Layer 8 of a small transformer language model trained on English Wikipedia (13 layers, counted from 0, width 64).
In attention head 0, each number of a token's query is one row of weights dot the token's vector x plus its bias. The head spreads its attention over the tokens so far by the softmax of query dot key.

Query weights of the head. A number n stands for n times 0.017.
q0 (bias 0.006): 6 -14 -2 -37 8 -2 -18 -14 21 14 35 3 2 -43 -51 67 -43 -40 -22 24 9 -18 -8 32 21 -4 5 -2 -18 12 14 -21 16 -27 -16 -6 36 25 -22 -18 3 -14 7 -6 3 -18 4 10 -10 -3 4 5 18 25 39 -48 -8 0 35 43 12 -11 25 -12
q1 (bias -0.014): 7 -12 -53 4 5 45 6 -4 -11 4 -25 -23 -28 -7 -40 4 -7 41 16 16 -3 -2 14 25 20 -46 -3 10 21 -12 -35 28 31 18 36 -17 -31 92 -5 -11 6 32 -1 -25 -15 -6 -41 -2 6 23 40 12 -17 -21 -10 0 -11 28 -4 -8 -52 -28 -11 28
q2 (bias -0.055): -42 19 -18 -42 12 -14 -20 -23 29 3 -23 -6 14 3 -1 23 30 -11 -15 -50 -17 -24 -14 20 -21 10 -19 -7 14 13 38 20 -31 42 -8 32 16 -12 0 -9 3 -6 12 -25 3 23 -16 -11 -59 0 29 35 -8 16 43 4 11 11 2 -27 22 -6 0 22
q3 (bias -0.009): 17 42 -10 -24 15 -12 -52 5 -21 -16 26 -23 2 -10 -58 0 -49 -14 0 -7 7 -25 2 3 -5 10 49 5 1 46 -16 32 -64 -3 12 5 -3 -40 20 -12 -59 15 -4 3 19 33 -14 1 -3 34 4 -17 -14 16 6 32 15 -33 31 1 47 1 37 0
q4 (bias -0.002): 4 8 13 25 -10 -28 35 36 -4 -47 -12 1 -17 -1 -31 -45 25 1 9 -8 25 -7 0 45 -48 -12 27 -7 23 37 -14 -35 -34 23 -2 15 4 -17 13 20 -45 34 -11 12 -15 2 -20 14 3 -13 5 -13 -9 45 -17 2 0 -32 30 28 7 -17 1 15
q5 (bias -0.042): 8 -3 1 -13 -5 35 14 56 -17 7 -29 41 -6 -4 -3 -31 -7 -17 -12 14 5 -15 9 -12 17 -4 -16 6 -4 22 -19 21 0 -21 8 -9 13 -41 -5 16 9 -24 -5 18 11 23 40 30 24 10 -38 1 -25 12 -30 8 11 -4 -40 3 -35 21 18 -8
q6 (bias -0.043): 21 -9 -5 -12 27 2 -20 -22 27 -25 -13 14 12 49 -50 19 -10 19 -5 36 34 -1 -24 -5 31 -37 34 16 26 33 -18 -4 -5 -2 0 1 22 -47 -5 -22 8 8 -6 -39 4 9 -26 -10 -17 59 -13 -22 -9 15 9 57 36 5 -35 -8 -10 -23 -23 -16
q7 (bias -0.009): -12 5 -33 -25 -17 -6 24 1 6 28 -22 6 1 35 52 -46 8 1 -53 -12 -17 7 36 -64 5 -19 -43 38 3 20 23 39 -15 10 0 34 -20 -11 19 10 -37 17 21 14 13 27 26 20 -2 -13 7 -5 11 4 -73 28 -6 -3 5 -39 -5 12 14 -21
q8 (bias -0.053): -21 -23 14 -51 -11 5 34 38 23 -30 3 17 -42 -8 17 -8 -17 -6 17 35 16 -9 15 -1 -9 -6 -10 11 -1 10 -9 -16 -25 14 -34 39 4 5 13 17 -1 -13 -1 1 -13 3 -12 26 -2 17 8 -38 0 39 -18 27 -19 34 -3 -16 0 -31 -9 30
q9 (bias -0.036): 9 10 -13 38 1 35 34 36 -20 4 48 -14 -23 -25 28 -5 14 0 -9 -10 -27 6 10 -34 21 -1 -37 21 24 -9 33 -58 4 6 47 -38 -40 24 -17 6 -19 -50 -19 -44 -2 30 7 -20 24 -15 -3 -1 42 9 -20 26 19 -5 1 -17 -25 24 35 -42
q10 (bias 0.101): -17 -50 -44 33 -42 7 -18 -16 -60 10 4 -18 2 -3 -8 54 -7 -49 -10 50 3 -24 -21 16 19 -11 -20 6 13 3 -16 55 17 29 -16 -67 -12 -16 2 -4 23 1 14 -18 -11 16 5 39 6 -29 1 48 25 -8 11 19 54 -11 8 3 24 -16 9 -11
q11 (bias -0.055): 28 20 -7 -27 -16 -5 -1 34 15 -37 -31 43 -19 -7 -26 -17 21 12 1 2 -2 -17 15 6 -25 40 17 -9 11 29 -8 5 -17 -11 -15 1 -4 -44 29 -35 16 22 9 -14 -19 3 4 39 -11 0 -6 -11 2 8 45 59 13 -31 0 -5 -24 -24 -9 -38
q12 (bias -0.022): 19 16 10 11 -3 22 -17 -12 -4 21 3 -1 -7 9 -25 -4 -2 -8 -16 32 -17 12 18 -16 3 20 19 13 -22 40 9 -13 3 20 -8 -34 -11 -16 1 3 -22 -4 -38 -20 -12 5 1 4 19 -12 27 34 -12 -23 -17 31 20 -11 -10 8 -26 -5 -9 -9
q13 (bias 0.019): 10 -13 2 -23 -8 11 -12 -63 52 -26 46 -14 17 10 24 43 -14 -22 -9 -45 3 10 -30 20 40 21 62 -36 21 -3 -15 -41 5 -1 -5 10 -14 6 -2 -7 -1 -9 41 -3 9 -21 -9 -12 -13 -18 5 7 -16 -27 7 -23 -16 -31 17 26 39 -4 7 14
q14 (bias -0.024): -1 -9 -11 -23 -4 -26 -12 -16 -25 15 20 59 -33 13 -12 20 -24 -30 -29 -5 -8 15 -17 -9 51 -16 47 12 -20 17 14 18 17 25 -1 -20 10 -36 -11 -30 18 10 14 -1 -11 10 -8 -3 24 -4 -15 2 24 -40 0 24 16 5 -29 -2 19 17 18 -14
q15 (bias -0.042): -32 -5 1 6 -16 -2 -8 16 -32 43 -42 3 15 19 11 20 46 12 -30 3 -3 10 -11 -32 -1 -13 -43 24 -41 2 -10 7 11 -4 -47 -6 -3 -1 22 -21 -15 -27 -3 5 29 22 19 49 2 -14 18 22 20 -1 -28 24 0 11 -51 27 69 2 -17 -35
q16 (bias -0.028): 3 21 16 -33 -1 -1 0 -18 36 -2 31 34 4 1 36 -12 -8 -9 -45 -61 49 48 -5 -48 17 -31 51 -15 15 31 0 25 15 15 14 -15 -30 -12 -48 5 -44 -20 53 -39 -43 3 1 -30 14 52 -18 -6 -4 -16 28 -28 0 -15 -13 45 -15 17 40 -44
q17 (bias -0.039): 49 32 30 -10 -64 -48 -28 22 -5 -21 -4 -4 -12 -33 -46 12 43 -37 0 19 7 -19 1 15 14 12 5 -10 -12 11 4 20 13 1 -4 33 -15 26 -13 -25 -10 29 10 -16 -6 30 13 35 -19 -61 -6 21 -30 -4 29 60 32 8 -8 20 -5 -38 -31 -5
q18 (bias 0.039): 9 -16 21 5 -3 24 29 -13 18 -55 30 17 -23 25 11 -25 -9 -3 -22 -12 18 -27 -20 -10 -15 -23 34 -16 26 -9 -8 -28 -32 3 -7 48 11 14 -3 -3 2 21 20 6 11 -9 20 -11 -4 22 0 19 21 -6 -18 -45 -1 -46 14 22 -37 1 10 24
q19 (bias -0.019): -5 -32 -62 -25 -27 3 -2 4 22 54 48 -26 -25 0 -2 -2 7 -12 -17 56 16 31 27 10 -3 -4 -28 5 11 -5 29 -54 -20 11 23 -31 0 27 -2 16 29 -7 17 -10 -16 1 -1 16 -34 -46 -23 28 -6 15 3 13 21 12 -17 -10 32 -8 -3 -28
q20 (bias -0.008): -1 -18 -13 -10 -11 3 6 -15 -7 18 24 12 36 -15 15 32 -35 -1 22 -8 2 1 2 -10 -3 -7 -24 24 9 -6 32 -31 -8 30 -7 -25 -26 8 -27 -24 -10 -34 0 -10 11 -25 3 -25 37 -26 -33 -1 42 -13 35 37 43 -14 -12 -2 -24 14 47 12
q21 (bias 0.019): 15 -19 1 21 0 -39 -9 -3 50 -4 20 5 19 19 -26 -10 -16 11 18 -36 -19 -7 -22 21 27 0 28 -4 12 3 -14 26 -35 -40 29 34 9 -43 -9 24 -28 -13 -7 -26 30 -9 -3 -19 31 -8 -14 -4 -28 18 35 -22 -37 -33 35 22 -26 -20 62 31
q22 (bias 0.043): 1 -18 -13 13 -10 23 48 5 2 -5 -38 -11 9 20 32 0 44 55 28 -13 -36 -3 -8 20 58 -34 -19 -3 7 -14 0 22 -17 -29 42 -13 -8 22 -7 9 -22 6 -12 -7 50 -33 -9 -44 12 -19 8 -15 -32 -49 -24 4 5 -3 27 -34 -22 2 29 0
q23 (bias 0.029): -5 6 16 -20 -2 -4 1 33 -13 -6 14 -32 -34 -6 -13 13 -12 47 -11 19 -6 2 -16 11 -9 -14 20 0 -12 3 -25 47 -19 -13 11 1 -7 -46 37 -1 37 -17 -2 -4 48 -15 -43 19 12 -10 -24 51 -13 -1 -33 -15 -4 -41 -13 24 4 24 2 33
q24 (bias -0.010): 12 -1 -2 -34 -3 -10 4 2 4 -39 -44 5 3 2 8 -2 -9 14 -7 -7 -1 12 -11 -37 -23 -2 4 -5 -4 -36 -18 2 -38 -17 32 -9 52 -39 31 1 -17 6 -3 8 -10 4 7 -13 -27 1 0 -12 14 33 65 40 -21 -9 59 -2 46 1 22 -1
q25 (bias -0.065): -9 21 -16 15 -17 -17 30 -2 40 17 -11 1 4 -8 53 16 43 -12 -10 -26 -44 50 -13 8 25 -9 -47 22 29 22 22 -23 29 17 9 -25 21 13 -27 -22 26 5 32 -24 -7 -8 4 -12 7 5 3 -9 -3 4 -22 -19 -11 15 -58 -10 -60 -15 20 -21
q26 (bias 0.044): -16 4 20 -12 80 1 -21 -56 31 -20 11 36 13 -3 15 24 -12 -43 -26 -6 10 -15 -54 -31 8 22 42 10 19 -48 -17 -2 -26 15 -26 43 19 -25 18 -28 -18 28 36 15 -32 33 50 16 -13 -28 16 -17 1 -20 6 -11 -30 -18 27 19 21 5 -28 2
q27 (bias -0.002): 26 41 -18 -1 -3 32 7 17 20 -12 -16 18 -20 -7 15 -32 55 11 4 13 4 44 -18 -10 10 13 -2 2 -6 -26 -35 4 7 -7 1 8 8 10 -30 -49 -27 17 6 -30 -22 16 1 -5 12 46 -8 -13 13 -27 -43 27 -5 -50 25 -21 -21 4 11 5
q28 (bias 0.015): -14 -8 7 11 12 -2 20 14 3 13 37 -4 -29 -11 20 38 -26 -12 -51 15 -24 25 -7 18 -37 -4 -3 38 -3 -16 -29 -39 19 -28 6 -15 31 27 -11 27 23 -42 13 20 -31 -33 -18 -11 -1 39 -6 6 -32 25 2 -31 -3 8 -18 3 12 22 41 33
q29 (bias -0.006): 6 24 -64 -59 17 -28 43 27 -3 14 -3 16 14 9 59 -19 -20 -58 -30 3 -6 22 7 10 -24 -41 -6 -15 48 45 50 8 -32 -4 20 -10 4 3 23 25 5 -21 15 -55 -18 -6 21 -4 11 -24 -9 -8 41 15 -28 23 33 14 -36 17 1 -22 -8 -16
q30 (bias 0.013): 27 -1 8 -23 2 -22 -38 21 -52 12 5 1 64 -20 -5 46 -47 -4 12 0 12 -23 -37 11 13 -18 23 17 -62 30 -15 -15 -30 -34 -36 7 32 -48 11 26 18 -5 -10 9 9 -9 9 -3 17 -14 -31 -35 54 4 36 7 19 12 -4 2 42 17 -15 -2
q31 (bias 0.008): 1 -9 14 43 -2 -14 -18 -47 -9 19 -13 -19 -32 1 -13 5 -9 -20 1 30 -7 14 -26 11 -36 -3 -3 3 22 30 1 39 5 21 9 28 -9 19 -26 -15 38 12 24 -31 -41 30 4 -40 -12 -10 17 -26 26 10 -38 -3 -11 -13 3 13 14 23 24 -19

Each question shows a short text with each token's key, already scaled and adjusted for position as the last token sees it. A number n stands for n times 0.017.

Then comes the last token's vector x. A number n stands for n times 0.035.

0 " along": 3 12 -2 -17 -1 -4 0 -2 32 -1 -32 -7 -5 3 -9 -1 -5 -2 3 -4 -4 2 5 1 -3 11 3 4 18 2 1 1
1 "side": 12 9 3 -19 2 -3 2 -2 39 -3 -39 -3 -8 -2 -6 2 -2 1 3 1 -1 2 1 3 0 17 2 4 17 -2 4 4
2 " K": 13 9 3 -18 2 -7 1 -2 30 -3 -42 -2 -6 1 -8 5 -1 -4 0 4 2 2 1 0 2 16 4 3 17 0 3 2
3 "az": 15 9 2 -10 1 -3 0 -5 24 -5 -50 -4 -7 1 -1 2 -2 -4 -2 4 3 3 1 0 3 14 -1 1 22 -3 3 1
4 "un": 11 9 0 -19 -3 -2 0 -3 28 -3 -49 -5 -7 1 -3 3 -2 -5 -4 2 2 0 -1 -1 1 19 1 -1 22 -1 3 2
5 "ari": 12 9 2 -17 0 -3 -1 -5 33 -4 -43 -2 -10 3 -7 3 -2 -2 -2 1 -2 3 0 0 3 15 3 0 20 -1 3 2
6 " N": 12 11 3 -11 4 -5 0 -4 31 -3 -42 -4 -7 5 -6 3 0 -4 -2 3 1 3 -1 -1 3 15 2 2 18 -1 0 4
7 "in": 13 12 3 -11 -2 -6 3 -6 27 -4 -46 -4 -10 6 -1 3 0 -1 -2 3 0 0 0 2 3 15 -1 -3 20 -3 3 2
x: 4 2 -10 34 -9 1 17 -28 -28 -37 -7 -10 -4 -16 26 30 4 -20 8 22 19 35 -67 35 33 -20 -39 48 8 -14 -26 37 6 -25 -36 -27 -14 -21 7 -2 -39 -19 42 -4 -19 20 -2 29 28 -6 9 6 3 3 37 -62 -15 12 62 -7 -1 -38 15 16
Which token does the last token look at most? 0 " along"

0 " For": 5 15 -4 -23 -2 -6 0 -3 46 -1 -48 -11 -8 5 -12 -2 -7 -4 4 -7 -5 2 7 1 -4 15 4 3 28 2 3 0
1 "um": 12 15 -2 -24 1 -6 1 -7 47 0 -78 -8 -10 -1 -6 3 -2 -4 -3 3 0 7 -1 3 -1 24 1 -5 33 -3 4 -3
2 ", as": 18 16 4 -29 -1 -8 4 -5 55 -4 -53 -4 -10 0 -8 4 -2 1 2 3 -1 2 -1 -3 -4 24 2 3 23 2 1 2
3 " Jul": 23 15 5 -24 0 -4 5 -11 37 -5 -68 -6 -14 1 -4 7 -2 -5 2 2 3 2 3 2 2 18 4 5 24 -4 2 6
4 "iet": 20 16 2 -24 3 -4 3 -7 40 -3 -73 -6 -13 4 -11 6 -1 -5 -1 0 -1 4 3 0 3 27 2 -3 22 -4 6 2
5 " in the": 18 7 6 -26 1 -6 3 -2 53 -4 -50 -1 -13 2 -4 5 -1 0 6 -3 -5 2 -2 1 1 26 8 6 23 1 0 7
6 " mus": 14 13 1 -23 1 -7 5 -6 40 -9 -68 -8 -21 -1 -5 6 -1 -7 0 1 1 4 -1 1 1 21 10 -2 26 -5 5 5
7 "ical": 12 13 2 -25 1 -8 1 -7 50 -8 -61 -5 -11 1 -6 4 0 -5 7 -2 -5 1 -2 4 1 18 9 4 35 -2 1 5
x: -23 -8 0 29 -39 9 26 -12 -25 -42 11 -11 9 12 35 65 8 -7 -36 34 -25 13 -28 9 15 -24 -43 4 21 14 -32 28 6 11 -40 11 -8 -53 -7 34 16 20 18 -24 -38 1 4 14 -8 40 -10 3 11 6 24 -47 19 -6 64 -15 -10 -54 8 9
Which token does the last token look at most, and with what share of its attention? 5 " in the", with about 60%

0 " The": 3 11 -2 -17 -1 -5 -1 -1 33 -1 -33 -8 -6 3 -9 -1 -5 -3 4 -5 -4 2 6 1 -3 12 3 4 20 2 0 0
1 " following": 6 11 1 -24 -2 -1 4 -2 41 -2 -44 -4 -8 -1 -8 3 -2 -3 1 0 -1 3 0 3 -2 20 2 4 21 0 3 2
2 " month": 12 8 1 -22 -1 -3 0 -2 38 -3 -44 -2 -9 -4 -11 4 -4 -2 1 -3 1 4 -2 5 -3 17 5 1 20 0 3 0
3 ", she": 10 17 3 -21 -2 -5 0 -1 41 0 -36 -2 -6 -2 -11 2 -3 -2 0 3 1 3 2 0 -4 17 0 3 20 3 3 -2
4 " star": 13 12 2 -22 1 -3 0 -6 39 -5 -37 -5 -7 0 -8 5 -1 0 2 3 -2 0 0 2 -1 9 -2 1 22 1 6 -1
5 "red": 15 8 2 -17 3 -5 3 -6 40 -3 -36 -2 -7 1 -7 4 -2 2 -1 2 0 2 -1 2 -1 17 -2 1 21 0 6 3
6 " in the": 13 4 4 -19 1 -7 4 -2 41 -3 -33 -1 -8 2 -5 3 -1 0 5 -1 -3 3 -2 2 -1 19 6 5 19 1 1 5
7 " h": 9 4 3 -16 0 -5 8 -1 40 -7 -40 -2 -12 1 -4 5 0 -1 1 1 1 1 -3 2 3 17 8 2 18 1 6 3
x: -33 5 -11 24 -16 31 22 -19 4 -19 25 1 4 -15 35 15 -15 -17 -21 19 -13 13 -68 70 19 -13 -28 40 -22 -2 -15 13 9 -23 -48 18 -16 -47 24 15 -3 6 29 5 -16 -33 -9 33 12 29 15 9 58 -23 -5 -21 -3 -25 20 10 2 -78 8 6
Which token does the last token look at most, and with what share of its attention? 6 " in the", with about 40%

0 " match": 7 16 -4 -20 0 -7 -1 -3 41 -2 -44 -11 -6 4 -12 -1 -6 -5 4 -5 -5 2 5 2 -4 13 4 4 27 1 2 2
1 " against the": 17 7 4 -23 1 -5 2 -3 53 -4 -45 -4 -12 1 -10 5 -4 -1 5 -1 -3 3 -1 1 2 18 5 4 22 2 5 6
2 " Af": 15 3 3 -26 0 -6 3 -5 44 -6 -61 -6 -11 5 -7 6 -1 -7 3 2 -2 2 0 2 3 21 6 -1 26 -1 6 2
3 "gh": 16 5 1 -22 1 -3 5 -4 40 -5 -64 -5 -11 1 -7 5 -6 -6 -2 -1 0 1 1 2 3 24 6 -4 23 -3 10 4
4 "an": 16 6 1 -17 0 -4 -1 -3 47 -7 -64 -2 -12 5 -7 2 -3 -3 -2 -1 -2 3 -2 0 2 22 7 -4 28 -4 8 3
5 "istan": 17 13 1 -20 3 -7 1 -5 52 -4 -60 -5 -13 4 -8 2 -4 -5 1 0 -3 6 -1 0 1 17 5 0 27 -2 8 2
6 " c": 11 7 1 -22 2 -3 4 -4 49 -8 -51 -5 -18 2 -7 6 -2 -2 0 3 -4 2 -5 -1 3 15 4 -1 27 2 8 3
7 "rick": 18 12 3 -16 0 -9 4 -14 42 -6 -56 -3 -12 3 -6 4 -4 -2 0 2 4 0 0 2 -2 8 -1 1 28 -4 9 0
x: -22 -7 15 35 -14 4 -4 -12 -5 -33 17 -39 16 0 24 12 -2 -48 1 42 -5 15 -37 8 36 -30 -22 22 23 9 -15 22 -16 -5 -42 -18 -9 -37 -18 56 -14 25 18 16 -29 5 -33 86 35 22 -23 7 21 -3 49 -25 5 10 28 -10 -21 -61 -7 -13
Which token does the last token look at most? 1 " against the"

0 " allow": 4 15 -3 -22 -2 -5 -1 -3 42 -2 -42 -10 -7 4 -11 -1 -6 -3 4 -5 -5 2 6 2 -4 13 3 4 25 3 1 1
1 " it": 11 20 3 -19 -1 -5 2 -4 57 -2 -52 -2 -6 0 -9 1 -2 -1 1 2 -1 5 -1 4 -1 15 -1 5 29 2 3 1
2 ".": 14 18 1 -21 -1 -5 0 -6 47 -3 -39 -4 -8 0 -10 6 -7 1 -1 2 2 3 4 0 -3 16 -2 5 19 2 2 0
3 " A": 11 9 5 -29 0 -7 -2 0 52 -3 -38 -3 -5 -2 -4 6 -1 2 1 3 -2 2 1 1 -1 22 2 7 24 2 -5 1
4 "o": 9 17 5 -28 -3 -4 1 -2 45 -4 -50 -7 -11 2 -6 4 -2 -5 0 5 0 4 3 1 -2 30 1 0 27 -1 -1 0
5 "i": 13 13 3 -24 0 -5 -1 -5 43 -4 -55 -4 -10 3 -8 5 -1 -3 -3 4 -2 6 1 0 3 26 1 0 29 0 2 0
6 " g": 13 19 1 -22 3 -4 3 -6 43 -4 -50 -7 -12 2 -7 8 -1 -1 -1 6 0 2 1 -2 3 17 -1 2 22 4 2 2
7 "ained": 11 17 3 -25 -2 -6 2 -6 55 -2 -44 -3 -6 0 -9 5 -4 2 -1 1 -3 1 0 6 0 15 -2 1 24 1 6 2
x: -36 -3 -16 44 -31 10 17 8 -20 -47 15 -31 -11 10 11 29 6 -14 9 47 -16 7 -51 26 13 -16 -56 23 -19 4 -11 20 -10 16 -45 -6 7 -20 18 12 -2 6 37 -32 -34 -5 -35 28 20 28 6 17 -1 -6 28 -39 26 53 50 -51 1 -30 21 3
Which token does the last token look at most? 2 "."

0 " sc": 5 17 -4 -21 1 -8 0 -4 44 -3 -50 -10 -9 6 -13 -1 -7 -5 5 -5 -6 2 6 1 -4 13 5 5 28 2 1 1
1 "ore": 11 19 1 -23 -2 -6 2 -9 52 -3 -67 -9 -9 5 -6 4 -3 -2 3 3 -3 2 -3 6 -2 15 1 -1 33 -3 1 0
2 " for": 16 10 5 -24 0 -4 2 -4 66 -5 -51 -3 -11 -1 -9 4 -3 2 7 -2 -5 1 -4 2 0 17 6 1 29 4 4 3
3 " an": 11 9 7 -25 2 -5 5 -6 66 -5 -50 -3 -9 3 -3 5 -2 2 7 -1 -5 4 -1 2 -1 18 5 -1 29 3 2 -1
4 " Af": 15 4 6 -29 0 -6 5 -7 47 -6 -65 -8 -10 6 -9 7 0 -8 4 3 -2 2 0 2 2 24 6 0 27 -2 5 2
5 "gh": 17 5 2 -26 1 -4 6 -4 44 -6 -68 -6 -11 2 -8 5 -6 -6 -1 -1 0 2 1 1 3 28 7 -3 25 -3 9 5
6 "an": 17 5 2 -20 0 -5 -1 -3 51 -9 -69 -2 -13 6 -9 1 -2 -3 -2 -2 -2 3 -1 0 3 25 8 -3 31 -5 7 5
7 " b": 11 12 0 -22 4 -6 4 -7 49 -6 -57 -8 -16 3 -7 7 -2 -3 -1 6 0 4 -2 1 5 20 3 1 27 0 7 3
x: -53 -7 -11 49 -48 11 10 -16 10 -58 13 -24 12 -23 29 19 -25 -1 -3 36 -19 39 -35 27 25 -32 -26 -5 -16 1 -30 12 18 -2 -30 12 -5 -64 21 17 -15 9 47 -1 -3 -31 3 43 12 24 15 15 60 -12 -1 -20 -2 7 12 13 3 -55 14 16
Which two tokens does the last token look at most, in order? 3 " an", 2 " for"

0 "ouse": 7 16 -3 -22 -1 -7 -1 -3 42 -1 -44 -11 -8 5 -12 -1 -6 -4 4 -5 -4 3 7 2 -4 15 3 4 28 2 1 1
1 " Jun": 17 9 4 -27 -6 -4 3 -9 35 -3 -61 -6 -12 3 -6 6 -1 -6 1 2 6 3 -1 2 1 17 4 2 29 1 2 0
2 "ction": 15 18 2 -26 1 -5 -1 -6 44 -4 -57 -8 -13 2 -11 3 -4 -5 4 2 -3 4 -2 3 2 21 4 -1 23 0 3 4
3 ",": 14 16 5 -25 1 -7 -1 -4 51 -2 -42 -3 -11 1 -10 3 -5 2 3 2 1 6 0 -2 -4 21 0 -1 21 -1 3 1
4 " Mc": 17 10 4 -20 2 -8 -2 -6 40 -4 -55 -7 -20 2 -8 4 -2 -5 1 2 3 3 4 1 2 19 0 3 24 -2 5 1
5 "L": 18 9 4 -13 3 -5 -1 -7 32 -6 -61 -4 -12 5 -4 5 0 -5 -1 3 5 3 4 3 3 20 -3 6 28 1 2 0
6 "e": 16 15 3 -15 -2 -3 0 -5 36 -4 -58 -5 -11 5 2 5 -1 0 -4 5 3 4 3 5 0 23 -4 -4 23 -2 3 0
7 "od": 18 14 5 -22 0 -5 1 -8 34 -5 -61 -3 -10 4 -3 7 -1 -4 1 4 2 4 2 3 0 20 -3 2 24 0 1 1
x: -14 -34 1 57 -23 -8 11 -3 11 -21 40 -46 16 -26 22 40 4 27 0 18 4 4 -28 8 17 -16 -34 16 13 24 -42 39 -2 6 -52 -35 -18 -48 35 20 -9 -1 54 -27 -35 19 1 32 21 -11 -18 1 10 5 21 -49 -17 23 43 -7 -15 -28 18 -19
Which token does the last token look at most, and with what share of its attention? 3 ",", with about 50%

0 "ya": 8 19 -4 -23 0 -8 -2 -3 45 -2 -50 -11 -7 5 -13 -1 -6 -5 3 -5 -5 3 8 1 -3 18 3 5 30 2 0 2
1 " in the": 17 9 6 -28 0 -7 3 -1 58 -6 -51 -3 -13 2 -4 4 -3 -1 7 -2 -5 3 -2 2 0 26 6 6 25 2 -1 5
2 " mus": 14 13 1 -24 0 -7 4 -6 42 -9 -68 -8 -20 -2 -6 5 -1 -8 1 2 1 4 -1 1 0 21 9 -2 28 -4 5 4
3 "ical": 12 13 1 -27 1 -8 1 -7 52 -8 -62 -4 -11 0 -6 4 -1 -5 7 -2 -5 1 -2 4 0 19 9 4 35 -2 1 5
4 " An": 15 7 6 -27 1 -8 6 -6 52 -7 -61 -3 -13 5 -6 6 1 -4 5 -1 -5 2 0 2 4 24 11 -1 27 0 0 3
5 "ast": 15 13 3 -25 -1 -4 5 -9 43 -6 -69 -6 -15 5 -5 6 0 -6 6 -1 -1 3 1 7 2 28 6 1 28 -2 3 4
6 "as": 16 12 -2 -23 -1 -4 4 -8 43 -2 -74 -4 -13 0 -1 3 1 -5 0 2 2 5 -2 4 -1 27 2 0 37 -4 6 3
7 "ia": 18 17 2 -22 0 -7 0 -7 52 -5 -65 -4 -15 2 -7 3 -2 -5 2 1 -2 4 -2 0 -1 23 6 2 31 -3 2 4
x: -21 3 -8 53 -29 1 42 -18 -11 -27 -8 -34 21 10 36 46 -3 -5 -28 49 8 2 -42 28 18 9 -39 9 12 -1 -38 42 23 2 -32 -14 -11 -63 -7 30 -17 16 20 -26 -36 24 8 13 -7 16 -19 11 32 23 10 -44 -8 4 49 -9 -27 -42 -9 -2
Which token does the last token look at most? 1 " in the"

0 "us": 7 19 -4 -23 -1 -7 0 -3 47 -2 -53 -12 -9 5 -11 -1 -6 -4 2 -6 -5 3 7 2 -3 18 3 4 30 1 2 1
1 "a": 17 15 2 -22 0 -6 0 -4 49 -7 -68 -3 -13 5 -5 3 0 -1 -3 1 1 4 0 0 0 28 0 3 33 -3 1 2
2 " in the": 20 9 6 -25 1 -8 5 -2 57 -6 -53 -1 -13 2 -3 5 -2 0 7 -2 -3 3 -2 1 0 26 8 6 24 3 0 6
3 " T": 16 11 4 -23 2 -8 6 -5 51 -8 -67 -7 -10 5 -5 6 0 -4 3 3 -1 3 -3 3 4 23 10 0 23 0 4 4
4 "B": 17 15 4 -21 3 -7 2 -6 51 -7 -67 -5 -9 5 -7 5 -1 -4 8 3 -1 2 1 2 2 22 5 6 23 -2 -3 0
5 "S": 18 18 4 -15 3 -8 2 -6 48 -5 -68 -2 -11 2 -6 3 -2 -3 7 2 2 3 -3 1 -1 20 5 7 30 -2 0 2
6 " med": 17 18 4 -21 3 -4 4 -7 48 -10 -69 -7 -18 3 -6 6 -3 -4 6 2 -1 5 -2 1 1 16 3 1 29 -1 0 2
7 "ical": 11 12 2 -29 1 -7 -1 -10 52 -5 -63 -5 -12 4 -7 3 -3 -3 10 -2 -7 -1 -3 6 2 15 7 2 32 -2 2 1
x: -14 -29 0 33 -19 3 21 7 -22 -56 9 -4 8 5 27 71 4 -17 -22 38 -16 21 -48 -10 15 -24 -37 8 12 -3 -25 25 8 23 -44 11 -39 -47 9 38 24 18 21 -22 -30 9 0 18 -3 33 -27 0 3 11 37 -48 32 -5 41 -34 -5 -35 22 20
Which token does the last token look at most? 2 " in the"

0 " result": 5 18 -5 -23 -1 -6 -1 -4 43 -1 -47 -10 -6 4 -12 -1 -6 -4 5 -5 -5 2 4 2 -4 14 4 5 28 2 -1 2
1 ".": 15 19 1 -26 -3 -5 0 -7 47 -1 -49 -3 -8 0 -11 6 -8 0 0 3 2 1 3 1 -4 18 -1 3 22 2 -2 2
2 "\n\n": 6 21 -1 -33 -2 -6 -1 -4 46 -1 -44 -11 -8 3 -11 2 -6 -4 7 0 -2 3 9 2 -5 19 0 7 28 1 -5 2
3 "A": 7 8 4 -34 -1 -9 -1 -1 51 -1 -43 -3 -6 -2 -7 4 -1 -1 2 1 -1 3 4 0 -2 25 1 7 28 4 -7 -2
4 "f": 9 17 2 -35 -2 -7 4 -9 37 1 -53 -8 -6 -3 1 6 -3 -5 3 4 4 -1 2 1 -4 31 1 3 23 0 -4 4
5 "gh": 16 11 4 -31 -3 -6 4 -6 34 0 -59 -5 -10 3 -13 7 -4 -4 0 2 0 1 1 1 2 32 5 1 23 -1 -1 4
6 "an": 16 9 3 -29 -2 -4 -1 -1 43 -3 -59 -5 -13 4 -9 5 -2 -2 -4 1 0 4 2 1 0 34 3 -2 30 -3 2 3
7 "istan": 15 15 2 -30 2 -7 -1 -3 48 -1 -55 -7 -14 3 -11 3 -3 -6 0 3 -2 7 3 1 -1 28 1 3 27 -1 1 1
x: -29 -11 -9 61 -32 5 10 2 6 -45 1 -43 12 -1 46 49 9 -8 -3 46 -26 13 -32 31 12 -10 -65 13 1 2 -43 33 25 -6 -31 -19 -6 -58 27 20 -14 28 18 -26 -45 2 10 9 6 1 -6 15 39 22 4 -30 5 7 41 -3 -30 -10 3 -4
Which token does the last token look at most? 2 "\n\n"